Layer 2 of a small transformer language model trained on English Wikipedia (8 layers, counted from 0, width 128). Numbers have three digits each and are written without spaces.
A neuron's activation on a vector x is ReLU(weights . x + bias), where the dot is the dot product.

Input weights of the MLP neurons that the questions are about. A number n stands for (n - 500) times 0.001.
n8 (bias 0.100): 515409347631643230393397324494425464431393392539427336367409503537510465739508351535464494390483490473534446606407476395645626544521532491588526556381419660670697272490584577488667442473545577488386381610575586372298494339613476620609578367599529464538433514644338431536486448488694682506455661427443592666588524373575398491539364518596529460571547498439524580564553503621402596500602
n22 (bias 0.032): 473456560514624259506404453294580649500385468452477408401592581565446646563416561451518280453427494623600404440473477459527552506432519500361520430509466411486537653515648595293554509611616481509612503395423539554443590404452329436523523461414506580460399619420366598639531557403559489600503549346449691742557455460373485187591543500393707509582546477604720327452341485483441512736476
n23 (bias 0.122): 517518508638528440576489426418617556690691596407462483633378513471542427458334609571517590495511530683510386599622597497425445561570637546395532489545508571637384565502464443581610435586497611553430625333550403511469328481464717551564559365372433352497464681573528514344425527456646462430461546384672511486543389590436414527456565454388635545503520502617788524594514405407379613352595
n37 (bias -0.030): 537321603466552459621454476448420519558613492436572653508403495474444529619391436559663605552471347410577367473489642437542579646307623449366448402360519465617509492441555451428693521301500468407453427461454447447458468527549569427582561531530577574426439434375486519480413452260385508457464580468722467658511592340261441406508391481705610514631497482537594511570452424357603414446537
n57 (bias -0.053): 528513556529561504689669537464565541644567393459579595594443419565526550604400453872621320464464449551368561346507605517433666582452474313465523561580295367526607708494531497566540673571517548486415497462418395587279534335556268528431533646363407744427485458371689648793523355531562549529494627423438418656273315600722482440531537691510574490391365416403565549723480401598402457706617
n69 (bias -0.027): 522440482461515377538494354471391522397586315447545676400564394518430549397600455561478589474544320568340425601457635466500362403400460603403621485234416403538581354695466483750619572565522473469466345468455522528630695564670597373488578227534506584620263464488326404571456575515349407641445542447588657635516491323661449533472533579612607408432693506569603340563458564509611548359545
n93 (bias 0.035): 506568541573356402351590550392529655623465570494404485641539414405613503420492469436643706444486415291540476568438604517359632461377600428340484609546541586581521553324685508489631332308526503647409361410351456552314458503378411380547591537579522568514690489396366529416660492551465500464444603433603449466509552435631518645613337517365592381492505498497494459364605494480565450590424
n108 (bias -0.103): 574536448537640401550641515566557560461469453515580580561588429449478607346607439520605688477381458444581377426518411461417623497587746631448568376427641456588835608412548487375650500278455471452539390427378635521488773468462424610494607527611621788425271463411338491483569471360463393607629550494503470582579488575449500652423613556575568537559538434599329451482378448365500416471500
n128 (bias -0.213): 552472549581480442405737403529442479548531573500492479545599358584413543555350437692732481538535249544675607587628413425524608504429631612275477543431542299522355367313571473658513391466323529581571635576567542517431603500523572514647559531503673286585594817716510707519529318443552493611665447504651594428369431609558493573311539440442697459497708570596585591541275399784567405537500
n167 (bias -0.101): 433359372498496570502522471450493523545414551450585523482412496479425595432466441575679470572485515442439398345518509597470540460559435434307659544466533531483483372358452440364372393408444575621565564505644426590551591498606402551409478493468509480565419610541471584463528543478592576505445460466545592459397537360509449502460517575423517553527479490511581634619427544431533411513600
n170 (bias 0.070): 468461584644394395586533610559629477436489585390692480545336370561425573441653675568424505418537539611568403416533470581595684584511503416389590486369414503608614596397422592305538679422564503586681366466518623551520418489495494500589532619511478590586426433414346508456556454325468430550706593473542569551301472552274563505428419489525551511553523444489598417418424520319553439596468
n173 (bias -0.020): 471503427586489331621439616387494452590448583392528596623269417500473630435625726563497645513647361352476399512458310483503700441410509552349588458578484442673471572527622598497552694332390521542472506417588491414483721508432420590492495546486535443568425476331542486391554522357597527414537508440594436409580468392520543489374372464446679483430531533335582379388591535628511480461671
n178 (bias 0.039): 649542365448523457412450539395591517706634427391387288497450359378463581324371372458471448503365402557473602508409582494468623616491512500545478539581505370575342542385640361492366483235514675681500613610652459485413296578556607573440541437554687466517479606382491409600620514432454418398532492442678457512465367456551418617438434561537608442636563496458537508561544526402689453506477
n264 (bias 0.045): 520438427556442458495610407350452570399348598497372656542486524309512568604439707495525585503619506431437541618556649475601474439318587573536577563537414524563506533531424716500409481741729710514595400460672477409497495547560359480602516262480562436530542503648388556562463519519543600476547492467532364503406648428489534440544408475551488332395618493563374540440391339541464663428543
n275 (bias 0.135): 613427456550390595555437599358494546355248737386477582360560491343411545609399488494506485509759335500445445508647527512633579535392592608463418397575405473480372290357682568688406357537543546378423391381548563344466467614453525566515580432365476485438350573387297408624585406601503772429431503507448375683500441503393532431497345479469579500488441512634451380534509374518503321588706
n294 (bias -0.139): 463405468448331455511381297490372482284441408521386725304544445503364522384606669604485425354422422416574379655406449588506428453391461456427644688429395709635601310641400543468480550470567542527509481691503761475568435568432592534485550457621620403406426442532473284561549535551500459628534592516405551626571679358524494405494353586592562376461603504403707448552515565452419336521466
n303 (bias 0.163): 457440505558537440529574417455561540394387436552540609567672460458445641502502553461488489407625555465496330477486449578604655446512465534331522590445518514591657397601474393577425470519554588411570512538463562364522484445506329507629573631383459472580585612480524446409513464428520421557480541427482409386507701461580440466334495626486465459472601583516547482397585418525384602495565
n337 (bias 0.042): 615455596572428451534384503433606604603609381494495616304589569509471545506494399441573497303681510365557548543361527670625765541418451412355586590395343574517525429568376557438582503593870490548678346463608571410420592455497426519558526344476445591415310477439363415578483544320494561538593597410489578613482448374446509402253565621588507358611492590535430491478388484384359459691534
n346 (bias 0.024): 477480682590371509611500552573639561622489557472434460511354411508456535701349451524631534437429360657679491434555437624534489509619609522518511615415404543534517351443359552500444473360525556541693616607590630475336554568467352412503562581417572528449430447535456475469516476508389516544508414524416448475618461471406409635503513451506679385390490473382334532607195466476369264369446
n373 (bias 0.109): 492433615539583484311458378455442602594523653495515568543456431574454606681519502520431587486567641515491455538432525376825479445467451426579562440441592618627563572602535446566536414450674668422432523418550536549485584428606454523485537503573378520539564425388373503551548667480459588625455517522517329449459559406505451460515468411658658567440419469527492587415554448440365340517487
n391 (bias -0.137): 401484672585589474362422534330462545414549356493164489413617337467405554445484590580672464345666375493564284473661449531436532400376405657390422473451500493322557386692527561560523367459579611602408465726410496587489393396653562475460570621507599462414325458814545325658647474585418708457654447380441428469378678443435549409616417621431511535548318478613713569591336341631371482514560
n428 (bias 0.008): 500012448507468487512447519531463552512487603394613472542531481554492634498528476526673530539498497458442557374544498458525561508429537378276502590362573620423528498360549642531469450488402606544500530535523452482490517541597512457538562455495550478443419554540539534611566533520371509508392474484521559517475558449490356409546571622495466595507500571510542488495507391473571477515447
n437 (bias -0.103): 444264596364613427497408721362329500434456461319600606509506449551457626402516514422652530457635488333468476432571534540491626586463503245214578531512486600565387503402446619619648461511528512503543343604497550500462517575510517532432500529455448583547464541571506737584598697557465511461574472448551653434378407618418292458469544672428589439635409496522554533584506450545508509621547
n447 (bias 0.090): 382429531534397402602483433438642598464349619503570561297563478522516705578467419393619534392455503512508255547318556441637591805550389572500570520512494468589722405452630374629503437348666636500426488509661651419410491517538372461497626479515474642486516545406544414524508435559469659506536460481433247527428548469580418624550449330447541614500524559480485613431362436384266255453582
n453 (bias 0.085): 431451622513526413384392605549320507502495429469463461425464427416435593526463518635477609616496503583511576432674606463490603512516463527483527466315581432414605477641421471471644441498393701375472517514551495490419461484566479502341550547323518493611507487579341449453464520588544583591476536433511444549472642471509514452611473543437590547375513419436411509514452500633512427642510
n458 (bias 0.002): 503526609491559099521426540338525601453336405399442364440503500598517556449607589374535248503509389556759315475538547591316652477434544598402363692583530405610713555424566480442497537556557557566484487324464465266433525491309564545434555411384455705612583491391516708552476551316482548576474531423607650725362395308459393429466561433484547612366477500372635527436427435546478471568432
n477 (bias 0.026): 606407559424539337608407515452271565424466697543584692472423407459356651685675634473451442483656471588480417473597506476472478510537539476413599476394377530552522405637301505592427503467634474567509668361532541301531503452474611491729541444400488503249228378556500310494532471273401415571580619477567767485438578465506503464391541515739490407494542528491573447295455415413509532413415
n479 (bias -0.177): 315394630491634438365491465361329536320596377409318464448594290473435554435464666601571479527579472688509365537596478497321520523516500585538604421615611353400658384699494514522599338525452687526468608520513405552444450428764601536435609627471509506382316451667561365760611475567503618527668556442585510458467696487497517544602428563345451520554468446666481469516340368769370463421573
n485 (bias 0.057): 469445493574458396498373524445572558659487466568532456530633580502492604623491498585473445369462508453614443513478542532403403640512495565408531483366598297411482471404672513481483471488463666421393462535500561523485519673540475312550613402542531557673592472577478425514564436586481577353352427508439463495396482673495600473512464337447586480372607447563423426505519418309532319596531
n508 (bias 0.007): 541433553515558353608539299429436506561353554485484475515551595402451538583431643649662651431350562639563353430476584421450287532561604432458549548460418536512513315510402511745462476566463474358397537649781659425354545515696580456433615349582579589588384538335613341497509441385451688458460503383668512429503416408567406491385553560365526553675511516503671465596530534449394497476833
n510 (bias -0.063): 653440419598351497340512457241653522637526567428607564594570373441397559428441491652484485623479500605573444351385525593715433539519500567580663488611515715532591427519637553491359527407615644457512551630565436478490643445401620538533521617348488578325467568572509438414536688370598605493369297401388429443424478416472471351559403369550748481182486520579553530633212474466574578577439
n511 (bias 0.067): 431445651500544428590472610475604555469596678487410425692439527520469511395451596673547408326567575650598350544469425399621505592542539500493490592609405586468606360489422449571528550603461575614625484405440604333418576548480397503530568463484445503601506455467330581467547665539406405656607518458544477408421349468464476396495553457503506635423643544452516639616414414380325546474554

Each question shows a token from some text and the vector x that enters the MLP there. A number n stands for (n - 500) times 0.0095.

" Fin": 474405453524485532450471525597515418543460475674508521455540597570563531560518543505492461515522549398452549452587612469469386452450475500424648577435464453504487446432510547414515487494478462432437527394469482545511460482548482545549302575506469531562572448518492455445479491556483516350473409699466443416435454528501572652574545488465348706368474502433468504527541543503575476480388
Which neuron lights up most? n485

"ata": 467455510528527549460449551565601436571431451486509427458473492566491418439507545469422476494499483482515549478569470476458535485486468504516507486550595573488427488462464468438467554466442295468545436456402406590618437459507524499517162450430483451472522486461459469453520502455475531468492553568493531545523448521529604471585528468485497605598450502486461452478533722448514525547415
Which neuron lights up most? n170

")": 393445546484458653464464531472536412510550460546507503428567561565602340438515477433525531483557444381516459462568448451491453463466515520478488515545461531528383449471512539494496473460547250496513497444440501528534480466522476499490172592466517436462452533452564495500547505515465485425535435576541466475492516496404506459583498459494382574547427502513501495499455601458477512488567
The two highest activations, in order: n391, n437

" organ": 439426525483409507512436490635467502483526491569513503432554590548607503592486455512444515424469568500476482484448519513527480458656382471479531548544517663598538487457523442545467375476506316460442482592500464587569477486536393525501232458524480540560494603618538453448496481531353494384479497703469499461603540485619552593548591497508411646487486502483518492441452620477460532491449
Which neuron lights up most? n447

".": 478424413526429634474556460590465526414504490580513519475562488501563393517537488477572432444437487463479556486499506476527488484458484534514526566511527581505523483449450537559487579570495217514590484576502507563602548472529523555489197450605502465472460402469537458506492473469412482472560499680519538529516497510492469440525511521523329535505508502468521545520519709476445514511561
Which neuron lights up most? n294

"uc": 370414376513440599485489518670550392473569436610510487380587548487457515582474511607444378496386542431428613436509542520489504489522344512476553540512574495478542513506520452454500499495451534466415570467447476525566449465526537518498230497527603498575539529556447545469509494535571505469477538655500471495549521465539584625560504524400406627465457502441528484473544634491571506502441
The three highest activations, in order: n453, n167, n485

" follow": 434433426462540563520519489636537504499490530572515447541638525584623492485461457600547423477540629464483527459503551471491490532669596488476547511494564520537474537447412518485532507487484280590502457458394482625563523456564509559557253501573450405535554483553521488461505514461440511542530526681511528389503472508544538510538507520464350456424563502440464491452561509371463598484392
Which neuron lights up most? n511

" For": 488408553505500572492481595561538455486475543602515452509586547637520382566520488528524456508409515527483636476620483514496470442483598531489499485493500445412517497439556518479533544524348338452462541500428485610587501480529502489557240530528538413582510480606471613447470508525461487463525499732454378470587512524451617487475524477541413597439595502497539526578543539431483536494470
Which neuron lights up most? n128

" to": 536420446518451578508527502483538465470462537563510467434484551549516403502490453479591518466456360427517563459542538448490511471455532505479504451510518452434506481460561467507502498508453155519499489425553377483478466534530442551546207500480485455585520460500493494477497463529464455441572462723494449474467470465456554567485489443439307563490549502515541507557507604450488516533476
The two highest activations, in order: n275, n167

" ": 458466505445393708435520507431437378475502451541512517530477556542562467524574503423558523517587537423495626516544505509534430474371521495496565497532532557558459494476466519448459440521463375623488433513533495509519460528518528498485167489516467461482586535522477603482511537520509414441561463567489460501494513486499527491542503476450276532506564502441489497456477597549514552487404
The three highest activations, in order: n264, n437, n93

" are": 562392476481500548545535474548437456506450495516509419504525568469575399492536453533580515437469600369464556461576615512491412433498485562490509545521522579523414439446476529537495475552501227493511481487519473511541490438561535508499221511602520455495463457440537506488463486412405497526484582691516530446469488498581519472559553510484337534508511502513537547552437605458461478529528
Which neuron lights up most? n508

"NA": 450418447465440486487444556640528401534557466502508525396458573521552453448388468400498590499528358462425601448583546508480586480555398475472439487486565543499523456496543469445480483479532325480512543440449423506503475542522584503470228425487550515578532435448501447475487465416483516484480534632543537452519406457534564548562523478424372635531487502480485466517519569476554518509454
Which neuron fires most, and how strongly? n178, at about 0.35

"014": 443395522497456508463541548594493467421503407469509411448589511515564472440409504413486469548571530506466453455645447463504542409584460520486536530523575590506557494494561524444519440465450249539530513546425394590526440420578585506529279554473506544526479511575532546492533525509463506457546417559499495421528528443516549507519560567474379613526461502492489576493402558622492481542498
Which neuron lights up most? n391

" l": 436400397466440602422507518529469493489494492512511479532589528518596447514507547469448569487476595390445634481505582460568417462469497542504518519453442587523390558450454537517496487528476396492475424492487436471524550460569422521543234470614425415491523525602509441446454521550387527390522524662484522408591530486578565472570455503471371517411531502493435493545580498474442540506499
Which neuron lights up most? n264

", U": 426444501520458669513478490596589472485525500484514579427462497474465436455519484402566519519460422456545558439602563518549462413564392486500560522464508518434533524467534481460514468477501395472550547393526360630496471515549501473481232564498500620505585405500475496483492547521484526525480462926446473437597424464400470538540533470467466533506497502475479523495399567456506459471406
Which neuron fires most, and how strongly? n346, at about 1.1

"3": 483425471436495556424479546648440464485512469527509548445511508577529482563494502508400555546455681403427561440569482459496454442563492474453492455530551559568454503474439537511480491555554266533527458562479392562580448543532580511453232467570494440566479479564507514477515538464525466388483405510534575441531531527427484568512568523506297510604493502489533554490517485567513526479436
Which neuron lights up most? n437

"oint": 464477441523474614462460516727512415558447514489509436511541486566562472498427464505496530541496501423462448473577457519477478434649583536543504460481519486484461484443484457415512509454435233474486510442496476509530504553479505524520195497459533516527470436511493573488510472578548551498472436656482441454566480449491533564525565439491424586418423502438504514553536553434471423489458
Which neuron lights up most? n346

" Japanese": 514397539462504551465502498577488463525523424500510454518572656608503477465463478430443474477518616513455503457612446458478613481482441438509475461531552578495505547450566510501462460532568213461490513418489533566568508483531517389515253504437524455466527482548438550451473588498477581469485544608471552491582448478513598488557600525521351568501535502486513479442466568455494504503394
The three highest activations, in order: n22, n428, n337

" Pat": 509438548559544557434559552644561440597504488574507489454423584539578492473557492452521474488386602513505527435592514534542539451521430542491487507542517536484541544437537452544473507411463440497443487373419408641562430435524465496523215546475395432579587434593544542527440484616444483341539455667486404510550471450588569634515524472550438524449498502463589541560552480585534494517408
Which neuron fires most, and how strongly? n57, at about 0.43

",": 446392441456466658473538493464479493468486502503514522530543498590561425532571472430578510488476562400486505468566533517495481466480486490492497562495511512499469499445455530519506465417521227525581419405509408590541563438554520538512211498483466493580437463456525514478507544511401504430568533629495552414475469479498470447509472431515331479504485502493501503464511655539527551529553
Which neuron fires most, and how strongly? n437, at about 0.71

"Sh": 524424368471573500436494527641565450563452396464510486569640566538619309551493488441470481523443604414570591435517493456520518493460460505513481476538609493442537476484587505497512539515427403344495537608478409537526459508550602554519209454568621441487613457499510548464454539535398536455500493702462525490477529473513532451485469457466422553431416502523528519502566484393533511557499
Which neuron fires most, and how strongly? n485, at about 0.53

" chart": 510449523498557548555478471726422415516491496582512451657482536499555527483451462364518494496562548466448451517506484561516525439611522480453538626510566546540506572479429477515534450449442292579497510479413544515484539421502520459515197533503481491588577526564496518452486519494379525576546475638529484456558493508516609536500574505482357522552493502499497439399458511515509555415422
The three highest activations, in order: n303, n108, n93

" College": 444452507488430467507461549548518429580452440551511556427565567608503501542510514435465461517515515477528476454606546575432486374505541497443562532543474471512474563471472474467474487400450266569532466471395397472605437490490475537502210482431431453605593486534473486503515438452469511511520497665547501515595453512512599498574538511530362539499544502419530454517507567547502560565379
The two highest activations, in order: n458, n170

" Prime Minister": 506420567500434494529550560638594379503534465559511547402556529569529487426481385433528444439532534409451457429462585494495584476612540448502631474493439572512471517491472485505501510438470277477520456430392408488513468494535468517511219493377504539587577450558511525470438434523455524445541507705458456494433440518477536606526551492515357650518470502400452498462545561507475494514404
The three highest activations, in order: n170, n57, n337

" plant": 451429487517469507511445536567441531494525433550509579427644573615569521558441487500400579462484475444434497489447541504493446404520450476432523522565487511553459547447456447561487437469496244426521519418497465579591480505523418486544201466496471486512522542538489382494477502482404460434523497577533520445643563477570628515532554546485380622515552502517544448482533637431517560507440
The three highest activations, in order: n69, n303, n477

"\"": 505442495483427541497408536509478357467517387547507502502460618408575338516553459479486505486580511416475514456552448471484467530444444429454570547489511548480478505485504514470509485483443287538492456423419551558527466492531481524464172503520638364513497491557480488472515571445479465571532441529574532460530448460411609583529473487485360495512481502484500485391533602576539481494467
Which neuron lights up most? n173

" also": 437411502483488576587550460618480478464495484512513435539614542544540438425519398480528552507495590455464465447544528480489506478486551503510446494538532509532446481430508496517500497459536207548478494417406453522513502472543551537509225526520568506537429459430486522476493475426442474486486503673514509432544499551459560491594534526478357519577534502510485518450435539418521503510471
Which neuron fires most, and how strongly? n108, at about 0.74

"j": 603414368431445663482465551507579438506535426498510455513571517483527556461508485479364469488520583444570619466501503522517548491575381492491541437493600534493408543447422521469444470457531518563503458443379404622586475506536497517459238503406554422501609509563521555482543518459440552370525520546519507432536540556461550409533499438464388563531514502530510557495574682519543551522439
The three highest activations, in order: n178, n167, n428

"ination": 465425424458455443503527546615519395590459549599509499490578463578526482483480543415457535489572530432492503468583482509422547438418539512453588543484497563504492493484457518462461454460519239555468522417421405539586466474513535511530220515482373459521489546511513477444512493366501496419489522495524509477499426492523647554473584546461415551509496502429461460457508696590568519488439
The two highest activations, in order: n173, n477

" U": 466430536453445560468516515558541414509528483541511525433504531514470521511503484439507527561447469505580650458638580497455518396582401468467554480434507551520514521469511492498473530442459434527544485469507464614472473546527497447508220610509424477513640442565404528469501512511505486523501448818496482456563469547409581537505531516482360569521566502435483517504374547522485436499342
Which neuron lights up most? n346

" Development": 538431490462484465522508530593463421510511464509513433414534516597651566551541462396455543449594528432462504494683595475443510425458583527461614482521526499561445455456556503507425471495540299501559415481455409571594390473496563472540241533389379471547558523463503486467489517452450505380457446548541469441439471505511560580472612480517402607491477502408485516418505650515499557474365
Which neuron lights up most? n437

" particularly": 526387524493512559595616531546537432461461544446516477509627546520586418508499455518499550507489587439444565430550518486507477453579520578467507530472499494543480490433494543563447433478526190479490357471431466551577549490551500476509263491566511428534388442510480406495510443464451483518470535558499476381543444528572598552596570531523320540476502502554522470484541588529476557514445
Which neuron fires most, and how strongly? n69, at about 0.42

" has also": 445414478503484513572499505694488514493408489525513443578600567509531447494532406466529536479498520501501504479605577521485441458494504541537485498529524500507442478457592516503487479501518264565524479466429414534538474483562498563530226538623556497519422486449493502469463454409455527551475527761514519391530470546462589468537569477507367520568492502539479554456400545338474438501454
Which neuron lights up most? n108

" later": 509437489503526538533585478648457499466428494521510507532617470514563462408530436444500578496470663515527464448545505502465541486605563518496472477536544529567498549466553475546483513407558170499504465427458471499525517459531486551524195491542513487456469457478456490503508490470511488469543502644523508491499513519463542511540485505453331570569482502524494512422478600443523460522440
The three highest activations, in order: n108, n170, n93

"ion": 516439456422436514546554533476472449460511510537511483485472501621576479544471484514455487477557521452463507515545539478492529408534447492478492483527541617529470535464500504473447485541455318510502525440488497521620478517528608505462183585427420385500534557486514532451520537429487507489484498588536510403474480454470588509534556543523345498460501502492519489385510682562516516481368
Which neuron fires most, and how strongly? n477, at about 0.25

" C.": 548417457471544573500482515644424504468463422577510509412477484497539413608532469523533480459451611545463683434549520497542504491453439488480497522522451593579488505467504524507490579572455326452564508469443411511577462466556464542469256504533520517461502406410548505554485508475436519390541594653515494601551446500513504479610507502460246584523455502468514530552490635448516442554497
The two highest activations, in order: n57, n428

" At": 528428511529486591451582548573615383538500497517509465508479520560576474533461468508557477541400496533561644449597501461540479447560463478470495510456528522463556534446523461478481502473372339449544486426402468603484454476511471460595207526441454473590611475594495507490470468611455456446575502671491481518573536490524583541379528447472513580422580502439489526564464602477514476517417
The two highest activations, in order: n128, n346

"av": 536440426521461641452523539450576436601491499548511532403480574525581492500534454472462387505465524479472593472474542498485567427648271535521570438500589600554447539464495501484520460454442506479490531414430421533568457454515562527523204581434541461553627554578510529482537526456542503450499431539461507401503476444538561532550511463498463565456480502510540540550552634555513543554408
The two highest activations, in order: n510, n167

" been": 496413505479477584612541473520514465526409541586510457527559584489509372509512471511572501420458627491500505446600514514465474553516536548505488492508540537501467470457532526549485458502479187468495462504480496502499483470582526594538219551567584455525426482456529469432498499413438535519482547682535538451454466520540547502561542538475264565540493502508486527493488551417533496543473
Which neuron fires most, and how strongly? n508, at about 0.91

" set": 501421482526491486478456474669430452568446531591509382583618538545549437513429537548443632431490576473485540448569492451530492423552577522423442502470501552516478469478480470519536464537524275479522530548405436557590494494513527520504215465587400403502507455522494486491500492535420431419522531663614485435534525606554578496521506514540395495515550502440507523473581553390412563456451
Which neuron lights up most? n23